Layer 4 of a small transformer language model trained on English Wikipedia (14 layers, counted from 0, width 96).
A neuron adds its activation times its output weights to the MLP's output. To switch it off is to set its activation to zero at one token and run the rest of the model.
A neuron's activation on a vector x is SiLU(gate . x) times (in . x), where the dot is the dot product.

Input weights of the MLP neurons that the questions are about. A number n stands for (n - 500) times 0.001.
n10 gate: 219 518 627 527 657 500 515 415 683 518 360 500 405 400 466 522 323 604 443 394 654 515 428 474 514 533 450 445 601 694 472 350 757 558 640 421 576 221 319 468 524 486 225 507 402 595 449 507 493 530 447 510 536 405 677 616 631 348 454 540 682 570 421 500 523 565 693 549 427 369 597 615 382 577 481 598 548 349 330 489 463 316 510 478 578 327 500 728 860 273 359 583 219 437 598 541
n23 gate: 616 450 669 698 424 363 326 619 652 527 437 536 570 563 472 228 508 300 447 267 492 325 380 584 363 543 742 754 535 364 640 340 351 471 458 355 573 587 372 883 504 496 484 442 436 625 395 508 572 587 581 190 500 547 296 500 737 409 455 481 424 445 515 523 463 454 445 488 326 515 519 535 458 276 328 552 670 394 390 374 441 458 555 726 448 454 438 464 610 262 465 629 492 169 457 389
n27 gate: 640 467 570 570 355 629 513 420 409 232 513 461 678 295 598 713 392 467 456 595 525 508 242 234 657 417 171 591 631 580 735 619 245 460 773 338 444 403 365 476 429 644 458 653 671 620 451 570 496 353 526 472 830 566 496 432 331 151 575 211 415 441 702 549 434 414 618 517 700 578 359 309 520 533 606 461 379 508 560 634 445 394 562 500 412 239 418 600 578 399 418 543 428 433 648 340
n39 gate: 450 496 255 423 520 778 420 393 260 496 566 407 744 422 748 595 377 552 452 675 496 565 460 894 373 593 429 512 259 637 280 596 528 496 656 237 331 633 464 555 344 263 446 492 567 386 569 361 448 397 394 718 312 374 480 555 618 504 559 646 572 438 472 408 565 609 703 589 519 377 295 176 552 549 817 576 409 360 690 424 335 548 652 500 467 368 536 360 462 588 568 500 379 430 500 591
n51 gate: 504 617 652 642 646 469 472 535 603 485 512 508 669 635 520 531 512 270 556 676 262 588 780 480 362 726 559 673 545 343 478 633 631 185 414 199 273 602 515 533 324 548 789 435 430 307 428 373 436 636 648 548 560 581 404 644 378 387 563 565 729 450 466 602 650 504 667 361 500 496 635 530 399 458 512 476 310 303 560 357 481 466 590 304 488 436 508 379 621 460 360 674 449 670 340 484
n56 gate: 472 367 737 386 351 238 514 422 567 650 500 444 356 287 742 550 776 527 460 509 608 334 607 537 548 796 696 491 447 321 534 495 342 332 912 787 130 395 317 595 582 570 642 666 444 544 303 428 614 682 753 651 527 365 517 483 733 532 396 231 280 391 513 549 505 616 564 533 645 351 628 376 619 486 555 319 382 573 456 628 454 562 727 293 289 686 531 642 255 627 371 274 647 641 536 514
n89 gate: 520 492 294 678 481 602 427 659 735 427 520 476 571 492 585 734 358 620 565 649 629 516 66 536 404 316 618 343 396 408 400 303 546 320 588 615 749 432 492 470 358 341 556 606 538 500 601 539 649 448 582 350 477 657 314 598 711 560 425 601 538 504 603 295 670 291 233 508 381 578 548 485 389 508 552 674 754 623 591 485 568 658 570 598 564 473 500 639 389 577 411 567 516 836 516 632
n234 gate: 466 290 535 643 440 632 500 429 475 581 537 513 541 405 492 816 363 601 420 295 397 508 277 663 548 422 341 413 707 765 683 643 343 526 496 371 222 420 602 508 402 420 542 652 247 424 414 455 484 308 449 673 375 479 452 567 259 391 366 414 653 625 616 395 483 606 521 491 407 764 352 589 331 376 433 381 363 799 656 359 342 524 439 566 680 274 398 515 703 307 415 640 450 463 822 429
n246 gate: 636 489 405 553 576 351 278 385 710 404 626 573 554 551 528 783 657 511 792 504 578 562 512 540 424 368 447 445 273 253 375 528 492 600 264 397 346 595 604 508 660 221 496 519 522 300 562 512 420 693 464 511 220 512 801 586 492 492 560 457 656 441 652 558 636 650 397 262 356 633 419 358 534 351 408 673 303 689 466 534 401 673 383 488 429 550 519 594 680 540 446 393 655 587 442 686
n10 in: 578 347 374 378 504 536 451 603 439 454 555 728 655 741 683 401 420 592 370 680 710 529 600 419 521 475 619 681 464 459 384 411 419 577 550 613 372 636 264 444 441 416 596 547 465 608 435 590 398 573 477 614 486 507 339 284 353 658 507 558 426 442 761 664 565 679 573 571 575 613 500 578 437 130 482 496 485 598 560 376 430 607 551 735 632 411 621 352 553 534 639 466 526 354 306 309
n23 in: 706 437 530 492 500 594 556 638 704 577 598 348 532 377 407 514 569 419 538 253 303 507 291 471 668 543 510 439 482 419 395 357 539 684 599 454 668 434 599 745 493 410 215 783 476 375 464 338 549 627 452 126 429 536 479 566 739 445 490 504 479 446 580 733 413 418 496 533 595 405 446 489 769 568 592 318 475 583 538 539 496 468 523 410 482 370 493 587 447 567 334 337 518 453 383 555
n27 in: 511 546 561 303 472 482 597 350 637 496 707 530 410 453 392 689 580 433 630 554 601 744 372 441 532 500 232 413 603 621 585 529 412 393 216 352 399 691 571 278 531 441 749 633 420 441 479 615 398 547 444 562 521 313 549 417 378 357 531 382 658 256 623 525 420 610 365 425 677 554 510 472 525 645 448 586 518 471 343 454 277 340 466 406 522 461 528 557 183 341 457 360 404 511 425 354
n39 in: 439 551 231 477 518 388 542 440 270 540 433 361 667 530 473 523 459 380 594 622 381 596 533 731 250 345 471 615 379 527 489 333 326 547 753 453 481 538 493 600 347 504 764 485 557 572 692 500 467 737 531 617 295 467 342 479 832 572 429 626 718 361 373 569 626 544 707 362 602 451 419 314 315 612 397 607 447 560 486 569 421 672 611 455 530 515 559 483 410 462 745 405 390 519 386 530
n51 in: 463 310 569 508 418 335 508 559 642 471 463 250 482 761 587 419 610 270 788 518 372 569 745 426 447 456 578 566 493 418 600 448 586 290 551 350 500 563 334 482 416 514 571 398 584 447 522 635 440 411 621 451 432 734 472 831 649 637 556 620 557 286 639 403 593 594 444 337 459 272 722 482 621 493 537 643 456 356 454 471 459 417 691 295 407 486 453 463 531 469 428 662 493 614 355 455
n56 in: 535 521 659 402 521 699 360 449 584 281 257 216 243 321 443 308 279 429 611 479 580 525 579 573 636 336 516 170 508 590 584 332 644 675 720 690 588 431 467 411 375 349 380 786 342 357 425 365 574 457 504 573 272 428 476 581 622 577 492 387 529 538 409 629 375 458 568 587 652 464 468 446 257 513 142 443 765 577 807 471 423 379 319 445 513 575 446 649 677 603 359 257 465 389 370 431
n89 in: 374 592 599 492 671 462 291 553 369 706 526 461 586 424 368 296 383 253 504 261 500 410 696 744 737 575 384 421 603 749 567 542 434 612 679 397 430 481 415 543 507 496 382 321 511 471 526 526 427 329 430 360 463 391 533 561 440 447 651 548 328 701 610 699 433 607 656 609 546 465 344 338 628 267 297 574 580 485 369 276 390 544 507 657 679 644 337 451 437 525 337 348 381 447 485 557
n234 in: 529 453 432 365 535 315 508 20 640 524 374 425 460 273 376 358 710 607 312 448 363 316 492 414 594 380 519 452 362 639 762 787 684 325 585 535 496 716 595 454 423 554 537 488 330 492 588 460 707 488 650 527 579 512 411 469 668 419 346 500 924 342 653 599 411 314 569 542 534 614 192 646 543 512 451 575 468 500 414 500 626 453 309 568 463 464 433 530 492 541 346 394 529 427 456 337
n246 in: 507 400 602 653 489 613 249 529 551 372 368 523 540 573 369 723 639 689 670 294 591 543 378 426 549 381 535 718 575 470 558 218 397 535 604 433 413 677 687 479 528 493 482 251 709 465 705 562 369 555 364 479 368 685 458 612 803 526 479 558 606 430 549 443 542 719 474 466 497 421 668 603 535 500 289 489 500 632 532 528 276 493 598 616 367 621 421 507 591 337 361 370 422 405 615 552

Output weights of the MLP neurons that the questions are about. A number n stands for (n - 500) times 0.0012.
n10: 388 608 348 581 493 480 512 229 550 509 438 435 427 350 380 650 623 482 544 331 454 372 622 601 549 426 412 360 477 604 393 573 731 386 640 542 784 521 685 490 607 528 548 514 374 531 485 434 522 368 739 388 485 543 617 545 533 305 531 325 457 615 289 381 278 208 534 424 360 456 622 434 762 765 504 687 563 409 442 704 422 276 502 355 316 616 449 625 386 358 334 453 430 598 649 473
n23: 313 439 510 486 653 400 468 542 368 507 496 818 378 693 528 403 493 540 508 654 481 638 718 590 433 487 318 463 495 424 635 609 499 481 576 472 455 596 538 619 754 343 781 373 562 474 579 731 653 562 492 606 410 401 402 473 408 672 649 678 326 308 522 601 555 542 545 510 413 430 498 440 232 325 386 334 811 219 413 686 534 498 467 522 603 680 507 439 591 336 488 608 567 393 317 505
n27: 476 618 430 764 739 329 253 354 569 404 510 513 658 402 629 580 489 702 594 430 673 490 440 505 538 426 448 627 592 584 759 441 256 444 681 618 658 345 520 623 604 343 369 545 610 629 521 541 695 402 352 352 487 633 513 236 414 329 417 309 691 528 485 262 524 467 386 541 776 603 712 406 505 658 807 538 288 724 499 474 577 682 739 653 434 339 571 315 531 613 435 602 728 398 790 266
n39: 299 483 453 469 536 210 909 539 509 563 421 688 491 476 353 433 582 487 636 296 401 481 506 506 456 262 707 661 692 468 551 335 322 493 483 427 646 147 377 539 450 707 629 564 384 756 342 480 482 615 489 434 457 587 380 309 644 478 485 494 535 392 429 837 405 383 342 483 629 517 335 396 319 574 392 260 365 491 474 467 573 495 564 386 562 790 194 547 492 473 388 392 668 668 647 335
n51: 692 362 788 346 454 455 717 466 429 592 380 281 584 575 581 435 398 444 643 558 674 383 645 284 801 536 557 634 412 509 821 618 309 665 523 656 614 453 264 576 444 347 248 538 712 489 351 608 296 292 503 623 548 216 369 400 524 461 445 786 670 565 525 383 376 506 529 580 451 338 547 510 598 444 249 599 654 567 595 506 600 478 483 270 613 534 402 306 434 652 509 382 663 402 632 492
n56: 405 637 456 390 336 319 489 287 313 427 366 589 443 511 215 454 199 549 378 363 427 503 377 429 428 202 507 369 248 283 587 296 461 666 528 172 251 360 512 558 155 613 424 708 575 768 696 563 231 433 263 494 598 308 542 315 527 414 528 731 375 370 464 612 432 516 448 446 235 751 560 271 604 428 520 763 188 915 512 533 528 519 526 531 377 364 538 472 483 510 551 389 450 564 496 367
n89: 657 509 266 653 512 655 579 436 574 320 378 476 619 472 525 645 514 600 568 603 534 493 23 350 467 472 587 291 532 663 551 412 554 581 641 732 686 581 512 423 382 306 638 412 736 333 655 689 390 693 365 235 595 441 327 538 426 544 396 462 393 524 442 182 677 600 523 524 518 604 521 460 571 546 539 588 478 540 489 668 595 767 753 543 503 400 741 538 564 546 733 638 673 712 665 615
n234: 470 714 519 452 640 542 475 165 691 672 478 531 591 377 552 242 762 387 546 539 747 548 485 352 542 740 637 577 286 474 419 525 579 610 622 347 852 580 431 323 468 545 783 352 493 621 784 537 540 759 612 307 584 572 542 256 758 488 338 330 440 465 398 517 484 610 544 474 646 546 403 459 623 552 400 328 527 815 233 696 432 553 552 549 339 649 296 247 457 695 458 655 454 807 292 498
n246: 440 420 732 727 531 449 438 676 400 583 235 610 797 434 387 646 413 377 254 278 366 441 531 320 558 618 693 488 753 500 623 333 445 450 582 344 533 519 384 599 463 891 443 495 571 468 804 490 614 445 461 284 672 661 227 375 642 517 341 469 390 313 595 396 500 417 353 578 681 418 728 724 661 560 313 364 537 292 478 633 538 448 554 606 488 712 422 632 382 176 369 574 449 620 662 334

Each question names a token from some text and the token that comes next. It shows the vector x that enters the MLP there. A number n stands for (n - 500) times 0.011.

Then comes g, the gradient of the next token's log-probability with respect to the MLP's output, scaled to length 1. A neuron's effect is roughly proportional to its activation times (output weights . g). A number n stands for (n - 500) times 0.00085.

" 18", then "21"
x: 315 615 430 631 609 520 482 642 561 531 517 591 475 525 494 447 733 518 337 467 478 371 433 510 660 371 551 488 499 461 429 414 291 514 556 403 527 388 646 519 475 583 393 507 395 443 472 524 378 517 365 523 500 485 493 515 432 710 531 456 578 331 642 490 685 456 396 404 415 415 477 452 499 479 488 543 469 578 459 501 548 284 353 746 237 681 413 556 559 495 537 431 373 627 407 414
g: 469 565 385 645 465 457 604 625 383 488 237 541 661 266 563 672 428 454 563 516 749 350 540 359 600 379 497 489 484 518 476 399 735 500 447 583 684 389 375 494 352 520 738 405 640 338 687 335 665 474 524 270 575 422 586 411 603 596 520 416 357 362 467 601 559 617 508 271 407 549 682 487 625 141 516 448 543 695 456 461 469 549 532 533 391 398 367 508 438 487 621 519 411 365 526 263
Which neuron, switched off, lowers the next token's probability most? n246

"A", then " large"
x: 489 512 617 454 448 505 694 676 373 502 213 536 624 497 621 390 499 451 395 522 535 517 554 508 510 375 455 303 471 311 444 447 311 551 522 565 487 345 497 347 481 563 510 362 676 540 508 497 528 612 496 483 582 596 467 386 490 427 494 489 645 659 545 495 394 408 509 576 558 255 564 507 508 591 404 475 568 635 551 488 534 552 474 498 306 566 382 259 704 589 730 570 571 458 576 519
g: 575 386 520 515 798 469 488 601 679 309 368 492 495 482 453 331 401 403 354 270 522 556 700 292 477 408 787 652 506 426 490 629 698 345 552 424 186 589 590 555 505 518 600 549 420 633 432 447 298 546 639 581 537 378 566 594 527 584 356 428 514 321 420 514 350 537 312 580 574 591 304 679 571 398 418 317 525 534 667 606 439 484 686 580 599 604 657 367 559 574 398 574 320 417 588 478
Which neuron, switched off, lowers the next token's probability most? n27

"gress", then "ional"
x: 392 413 554 455 504 408 587 516 511 564 406 509 390 518 611 464 353 711 569 475 455 583 506 546 581 319 402 407 484 424 511 516 500 781 384 497 363 549 568 412 504 425 507 259 588 733 718 504 352 547 418 441 433 532 389 408 594 578 452 500 459 415 590 553 528 323 548 441 419 497 614 396 482 560 589 573 538 499 373 516 545 657 353 648 390 609 638 516 652 573 424 328 326 600 453 482
g: 419 509 634 541 481 556 323 428 633 763 674 523 657 631 672 518 564 395 416 250 279 479 472 665 518 611 797 790 288 593 506 398 431 429 563 624 439 461 355 391 682 382 517 500 645 594 535 402 524 523 573 510 556 472 457 571 373 715 625 540 488 690 408 538 573 445 546 576 535 662 643 360 487 452 361 702 507 288 321 542 523 550 356 749 583 620 498 435 704 633 435 480 594 513 498 402
Which neuron, switched off, lowers the next token's probability most? n246

"ur", then ","
x: 270 410 413 500 344 599 561 771 559 393 481 611 477 487 669 455 414 638 260 587 416 512 638 577 449 337 380 475 455 400 717 577 515 699 413 565 469 537 588 546 404 638 598 506 363 698 537 603 495 431 498 522 582 522 465 514 638 520 401 496 563 584 526 465 595 544 354 450 507 446 606 469 520 568 460 517 582 550 395 460 518 508 490 529 398 618 680 601 586 305 558 428 485 657 525 193
g: 625 463 508 560 372 691 417 480 491 563 393 383 290 565 477 451 446 564 547 594 632 612 515 569 509 622 455 419 513 401 566 514 380 630 381 528 686 129 533 761 538 525 497 543 415 520 465 260 739 455 598 597 706 666 328 325 570 412 449 471 811 422 328 452 430 554 374 683 465 662 583 411 398 400 382 351 512 681 680 451 548 273 564 541 520 676 525 533 389 328 513 434 713 447 543 450
Which neuron, switched off, lowers the next token's probability most? n89

"i", then " El"
x: 290 482 507 503 361 600 487 771 573 393 499 648 489 489 541 342 598 568 419 579 475 476 613 582 473 603 511 443 557 408 520 593 359 464 700 453 420 453 415 449 333 502 557 490 391 547 396 643 569 343 546 517 464 486 605 429 809 509 517 504 574 447 560 535 519 456 449 456 415 342 636 651 523 634 440 661 536 657 491 282 497 483 483 407 372 541 541 495 526 284 578 489 413 545 403 313
g: 222 588 363 757 425 660 639 493 383 577 630 500 488 568 605 443 513 561 697 380 582 418 487 467 351 523 413 396 393 649 470 546 372 506 555 615 592 289 400 274 358 556 166 354 633 513 372 558 384 512 266 522 376 506 537 540 288 478 647 447 537 750 392 667 461 334 356 756 575 603 421 584 550 462 543 618 566 633 573 669 555 473 560 308 470 542 436 329 624 516 502 582 390 471 630 570
Which neuron, switched off, lowers the next token's probability most? n23

"io", then "\n"
x: 373 529 479 497 339 567 495 724 586 391 477 577 496 362 466 366 607 634 311 482 580 466 522 527 602 519 433 377 408 382 454 598 274 573 498 485 610 449 426 355 468 473 570 479 332 723 486 425 473 457 502 584 702 452 728 420 700 467 540 510 677 373 648 559 442 484 461 438 396 514 554 618 411 588 401 550 605 628 462 340 535 419 513 488 375 560 525 565 593 303 511 449 471 485 507 277
g: 665 619 578 621 521 577 446 384 482 536 550 578 380 386 636 437 476 620 599 461 432 528 357 529 406 249 481 391 753 405 667 441 458 549 491 426 501 319 428 536 503 479 286 355 388 458 495 538 878 518 573 572 480 396 437 488 541 329 269 532 426 410 561 422 573 524 559 233 195 678 546 444 445 619 697 502 313 532 593 568 582 407 291 654 331 449 560 322 471 513 458 412 193 596 467 413
Which neuron, switched off, lowers the next token's probability most? n27

".S.", then " House"
x: 558 475 520 418 541 518 439 668 523 506 481 536 494 588 494 403 419 512 265 436 607 516 552 530 558 545 466 597 504 341 407 518 380 588 616 382 601 580 448 502 626 334 475 360 438 637 343 464 504 558 344 549 488 632 510 394 473 572 409 397 625 479 640 498 568 259 502 408 520 445 504 428 506 610 501 253 477 593 468 476 722 460 589 615 190 384 592 406 635 534 719 394 457 390 468 644
g: 457 172 671 354 560 455 395 532 300 518 598 334 417 377 440 661 567 473 583 452 594 482 729 487 478 503 559 643 494 641 563 550 401 703 221 527 662 658 383 793 651 501 415 496 517 457 517 586 461 499 641 505 380 595 326 349 679 650 521 518 403 559 597 467 497 571 406 621 537 487 522 640 566 423 561 615 432 413 537 603 640 890 560 413 526 573 302 639 620 558 733 492 533 547 346 576
Which neuron, switched off, lowers the next token's probability most? n23

" with", then " BBC"
x: 467 545 487 576 496 595 464 892 430 395 474 477 588 533 709 354 506 542 442 425 443 498 525 489 494 436 346 489 398 488 546 557 327 445 482 520 444 442 585 460 420 432 559 542 353 684 703 494 464 474 462 572 352 442 448 480 529 576 462 478 617 368 374 600 487 319 417 564 564 302 577 395 392 680 352 484 333 784 454 453 499 504 637 526 421 502 604 394 560 516 654 457 508 518 530 444
g: 437 480 543 493 477 460 412 390 581 415 599 746 453 740 612 698 579 554 600 432 504 330 510 256 564 448 523 332 690 494 522 523 547 488 572 530 496 391 448 486 383 528 545 554 352 494 584 572 363 482 641 346 538 298 679 502 479 607 457 463 450 587 605 483 606 681 607 474 848 466 483 184 622 481 478 322 464 657 679 542 438 203 435 607 386 217 378 417 525 345 488 665 505 335 642 631
Which neuron, switched off, raises the next token's probability most? n39

"ah", then "b"
x: 348 539 585 623 464 384 576 603 438 505 535 507 434 359 410 340 387 464 420 656 526 456 635 507 608 575 524 294 472 273 362 637 450 623 575 467 616 430 496 592 468 478 370 396 509 469 399 627 571 241 410 468 468 667 518 554 487 557 461 477 691 566 572 663 426 531 409 495 533 450 549 522 556 568 380 505 594 458 644 323 591 524 578 447 605 579 451 354 638 439 580 526 386 489 377 385
g: 470 565 646 558 421 441 428 427 399 398 472 413 447 291 434 576 582 582 355 496 459 365 506 495 386 463 327 417 671 514 588 503 502 400 662 509 558 406 638 277 529 494 477 460 681 778 706 662 665 707 516 703 352 630 290 493 356 244 728 618 666 453 549 449 524 538 464 278 512 505 737 555 699 484 764 415 409 363 611 395 639 576 501 477 525 390 436 483 629 688 474 377 535 597 582 638
Which neuron, switched off, lowers the next token's probability most? n27

"'s", then " 185"
x: 419 516 519 592 470 598 578 500 549 330 449 455 540 613 491 319 540 645 441 575 497 605 526 587 493 570 437 548 522 383 513 541 302 502 576 409 457 323 568 425 441 492 528 482 497 751 618 469 435 501 493 545 490 637 447 334 603 777 377 386 586 388 566 729 497 464 463 509 584 480 497 599 439 532 420 466 545 784 569 463 574 592 438 519 337 466 523 398 564 587 584 447 419 495 495 426
g: 502 474 470 642 329 565 727 606 450 546 682 508 542 455 236 569 655 350 506 479 561 378 682 600 579 448 329 422 264 500 475 326 682 760 325 503 596 374 697 552 553 486 530 491 548 644 359 470 413 549 502 466 511 565 400 530 268 477 374 619 452 505 425 462 371 273 422 340 688 559 631 422 424 575 664 505 247 755 619 790 532 400 585 425 385 674 353 474 387 556 506 486 564 532 481 427
Which neuron, switched off, raises the next token's probability most? n10

"In", then " 184"
x: 417 545 588 559 652 486 442 870 448 572 354 462 543 550 612 358 448 605 409 346 579 549 660 472 514 358 380 601 557 425 455 511 363 632 519 285 510 379 528 362 423 498 287 549 623 632 433 514 631 458 374 573 563 475 497 390 415 534 537 479 510 450 483 430 558 402 517 420 513 377 496 534 512 548 449 354 434 722 507 437 515 537 516 531 260 688 346 307 512 532 489 501 500 441 606 435
g: 500 476 575 530 256 522 933 410 556 493 542 536 469 661 439 471 517 249 611 623 705 454 570 554 473 492 537 426 621 545 410 103 461 488 336 499 417 621 411 564 608 425 755 303 525 627 371 426 422 350 480 463 457 752 576 509 626 430 389 627 512 496 451 468 434 696 454 565 548 559 519 537 405 566 506 335 690 306 558 632 478 439 459 430 368 543 451 464 351 632 519 492 714 550 281 390
Which neuron, switched off, lowers the next token's probability most? n27

" |", then " Act"
x: 447 614 527 754 334 498 616 646 455 354 470 554 619 431 496 287 564 558 534 442 506 477 613 500 561 499 448 458 384 578 555 357 448 498 587 550 551 378 386 477 469 465 445 324 528 535 496 498 464 503 396 445 417 486 559 584 489 566 351 575 574 473 507 606 594 456 391 434 514 427 625 425 555 551 551 536 435 688 541 416 563 379 476 508 219 449 581 339 602 306 631 410 426 664 436 629
g: 430 457 535 538 842 488 464 478 914 369 498 623 317 590 819 384 503 504 654 419 513 432 445 352 525 440 557 659 586 421 425 607 541 653 472 527 476 610 468 459 524 563 478 477 808 539 539 610 613 507 546 344 732 324 543 398 439 363 402 472 548 303 584 649 399 503 732 519 511 586 387 691 392 447 421 572 437 534 634 660 386 483 713 599 311 429 427 425 675 573 528 627 450 529 449 496
Which neuron, switched off, lowers the next token's probability most? n234

" in", then " Italy"
x: 503 471 541 640 530 547 529 859 635 574 292 383 458 525 553 404 462 618 504 346 504 452 540 517 565 427 505 589 535 487 492 526 428 621 506 458 397 366 618 420 553 503 524 553 404 710 564 406 463 429 471 495 482 473 498 410 521 671 418 381 691 362 425 601 699 447 556 335 415 431 535 514 422 647 496 404 261 749 536 420 519 478 480 501 411 565 400 341 662 467 476 395 439 507 578 526
g: 573 447 620 415 335 259 437 638 463 668 681 521 357 563 503 697 280 336 594 450 506 565 397 530 736 555 415 459 741 612 594 400 497 361 547 723 482 529 509 347 361 603 443 356 330 386 513 335 581 420 218 568 518 434 536 353 573 436 476 543 540 772 498 499 565 397 417 620 717 627 622 638 535 504 555 462 592 536 438 409 264 277 615 628 391 294 533 555 630 379 351 486 589 444 432 431
Which neuron, switched off, lowers the next token's probability most? n234

"d", then " M"
x: 264 708 455 407 379 481 389 673 460 500 517 551 437 477 681 375 507 517 382 387 455 487 529 615 598 349 454 217 500 467 550 617 535 505 362 457 461 467 528 553 606 529 558 458 439 509 497 766 508 389 497 434 548 640 521 343 678 543 519 446 461 359 466 512 529 245 353 527 489 452 519 466 380 575 439 529 629 531 367 593 600 382 516 508 393 558 390 606 700 340 470 489 394 545 450 312
g: 525 579 581 779 489 550 453 618 610 360 482 441 584 682 340 607 264 488 528 296 499 564 504 510 529 548 259 482 427 436 539 692 471 492 705 504 520 527 233 524 539 559 547 462 385 588 665 597 314 413 509 498 544 553 521 333 656 457 742 554 762 530 474 494 663 530 379 317 578 251 478 590 421 352 450 357 417 481 653 190 489 651 475 377 397 493 415 680 570 461 549 264 508 585 695 575
Which neuron, switched off, lowers the next token's probability most? n10

"d", then " Moh"
x: 278 709 445 412 407 479 391 712 473 508 488 560 459 475 680 381 517 484 387 379 475 478 531 619 598 342 479 228 493 483 546 603 548 492 344 468 472 470 504 557 600 515 556 448 432 521 462 750 514 384 491 430 557 673 504 354 655 532 521 460 448 376 454 517 540 248 338 521 494 436 522 467 391 586 426 497 668 527 348 589 601 383 515 517 405 576 389 595 690 341 476 500 381 537 451 308
g: 575 482 530 653 424 510 505 649 682 259 562 584 667 648 405 521 289 454 543 377 469 532 539 587 595 657 203 431 277 542 514 598 489 544 701 600 582 559 276 429 519 551 472 401 398 528 660 588 405 433 465 554 542 607 568 343 634 363 732 483 773 528 482 460 677 563 471 383 492 434 394 524 597 467 523 448 499 575 585 275 398 638 448 298 397 478 616 723 700 440 594 177 511 629 545 676
Which neuron, switched off, lowers the next token's probability most? n23

").", then " They"
x: 540 642 612 603 503 427 488 417 721 408 520 542 509 564 640 289 505 571 494 526 566 488 560 444 527 365 429 465 492 530 615 505 268 546 662 542 498 470 563 516 547 483 471 459 543 661 561 478 664 434 337 528 521 602 554 375 453 452 482 293 717 420 593 570 490 350 512 429 571 563 517 363 524 659 659 533 409 742 498 397 478 400 480 537 345 417 354 311 426 467 650 453 396 519 517 473
g: 359 380 210 348 573 392 466 425 452 500 417 555 479 343 602 419 450 519 535 561 610 470 491 489 300 497 500 455 433 497 632 411 298 190 650 412 476 687 637 506 507 660 376 386 581 576 385 426 391 682 367 470 644 623 374 463 705 505 572 323 601 573 312 396 365 530 384 589 677 535 445 736 458 386 624 623 666 362 599 419 515 487 355 594 713 530 394 239 562 483 408 471 642 253 627 466
Which neuron, switched off, lowers the next token's probability most? n27

"\n", then "-"
x: 676 576 522 683 448 522 383 553 552 567 347 563 524 447 540 314 469 556 378 547 582 539 580 565 557 359 474 404 471 555 558 568 350 601 604 469 459 490 485 390 504 440 515 286 313 605 630 387 728 502 459 522 414 527 524 460 488 559 379 374 681 378 581 429 518 440 527 396 474 380 560 534 571 651 433 500 406 708 497 525 511 470 351 499 198 488 531 463 532 536 487 669 452 675 403 367
g: 529 537 570 294 468 535 748 629 595 775 501 620 421 495 581 472 517 541 471 254 516 524 660 425 552 439 402 497 555 541 494 690 481 539 436 573 596 469 541 582 519 711 334 559 517 371 540 455 415 587 782 506 637 450 473 728 451 484 604 555 293 635 542 496 353 741 463 439 544 528 603 433 600 382 305 356 322 709 596 539 537 597 532 662 363 530 431 584 738 672 508 724 212 679 405 617
Which neuron, switched off, lowers the next token's probability most? n234

"'", then " Chris"
x: 503 536 405 602 266 588 438 587 465 425 462 491 506 524 560 392 389 568 307 734 518 580 458 555 534 345 487 416 428 401 415 394 444 533 608 531 459 287 452 482 420 513 552 305 475 480 494 450 445 430 396 534 455 616 563 534 601 607 522 398 709 472 574 759 547 417 376 478 633 426 539 611 398 610 377 529 572 531 541 459 597 678 599 461 455 469 317 383 643 552 486 502 441 494 401 173
g: 521 568 486 367 599 440 379 461 491 164 456 640 631 563 467 658 445 546 445 444 207 487 200 396 591 628 389 527 513 371 650 688 537 467 659 437 639 574 590 324 481 511 408 295 482 697 652 373 513 511 482 426 466 467 510 372 645 435 539 473 485 378 374 353 424 453 380 609 518 335 373 373 500 398 467 545 280 639 499 495 497 537 466 639 295 456 623 599 591 484 411 218 308 347 721 697
Which neuron, switched off, raises the next token's probability most? n89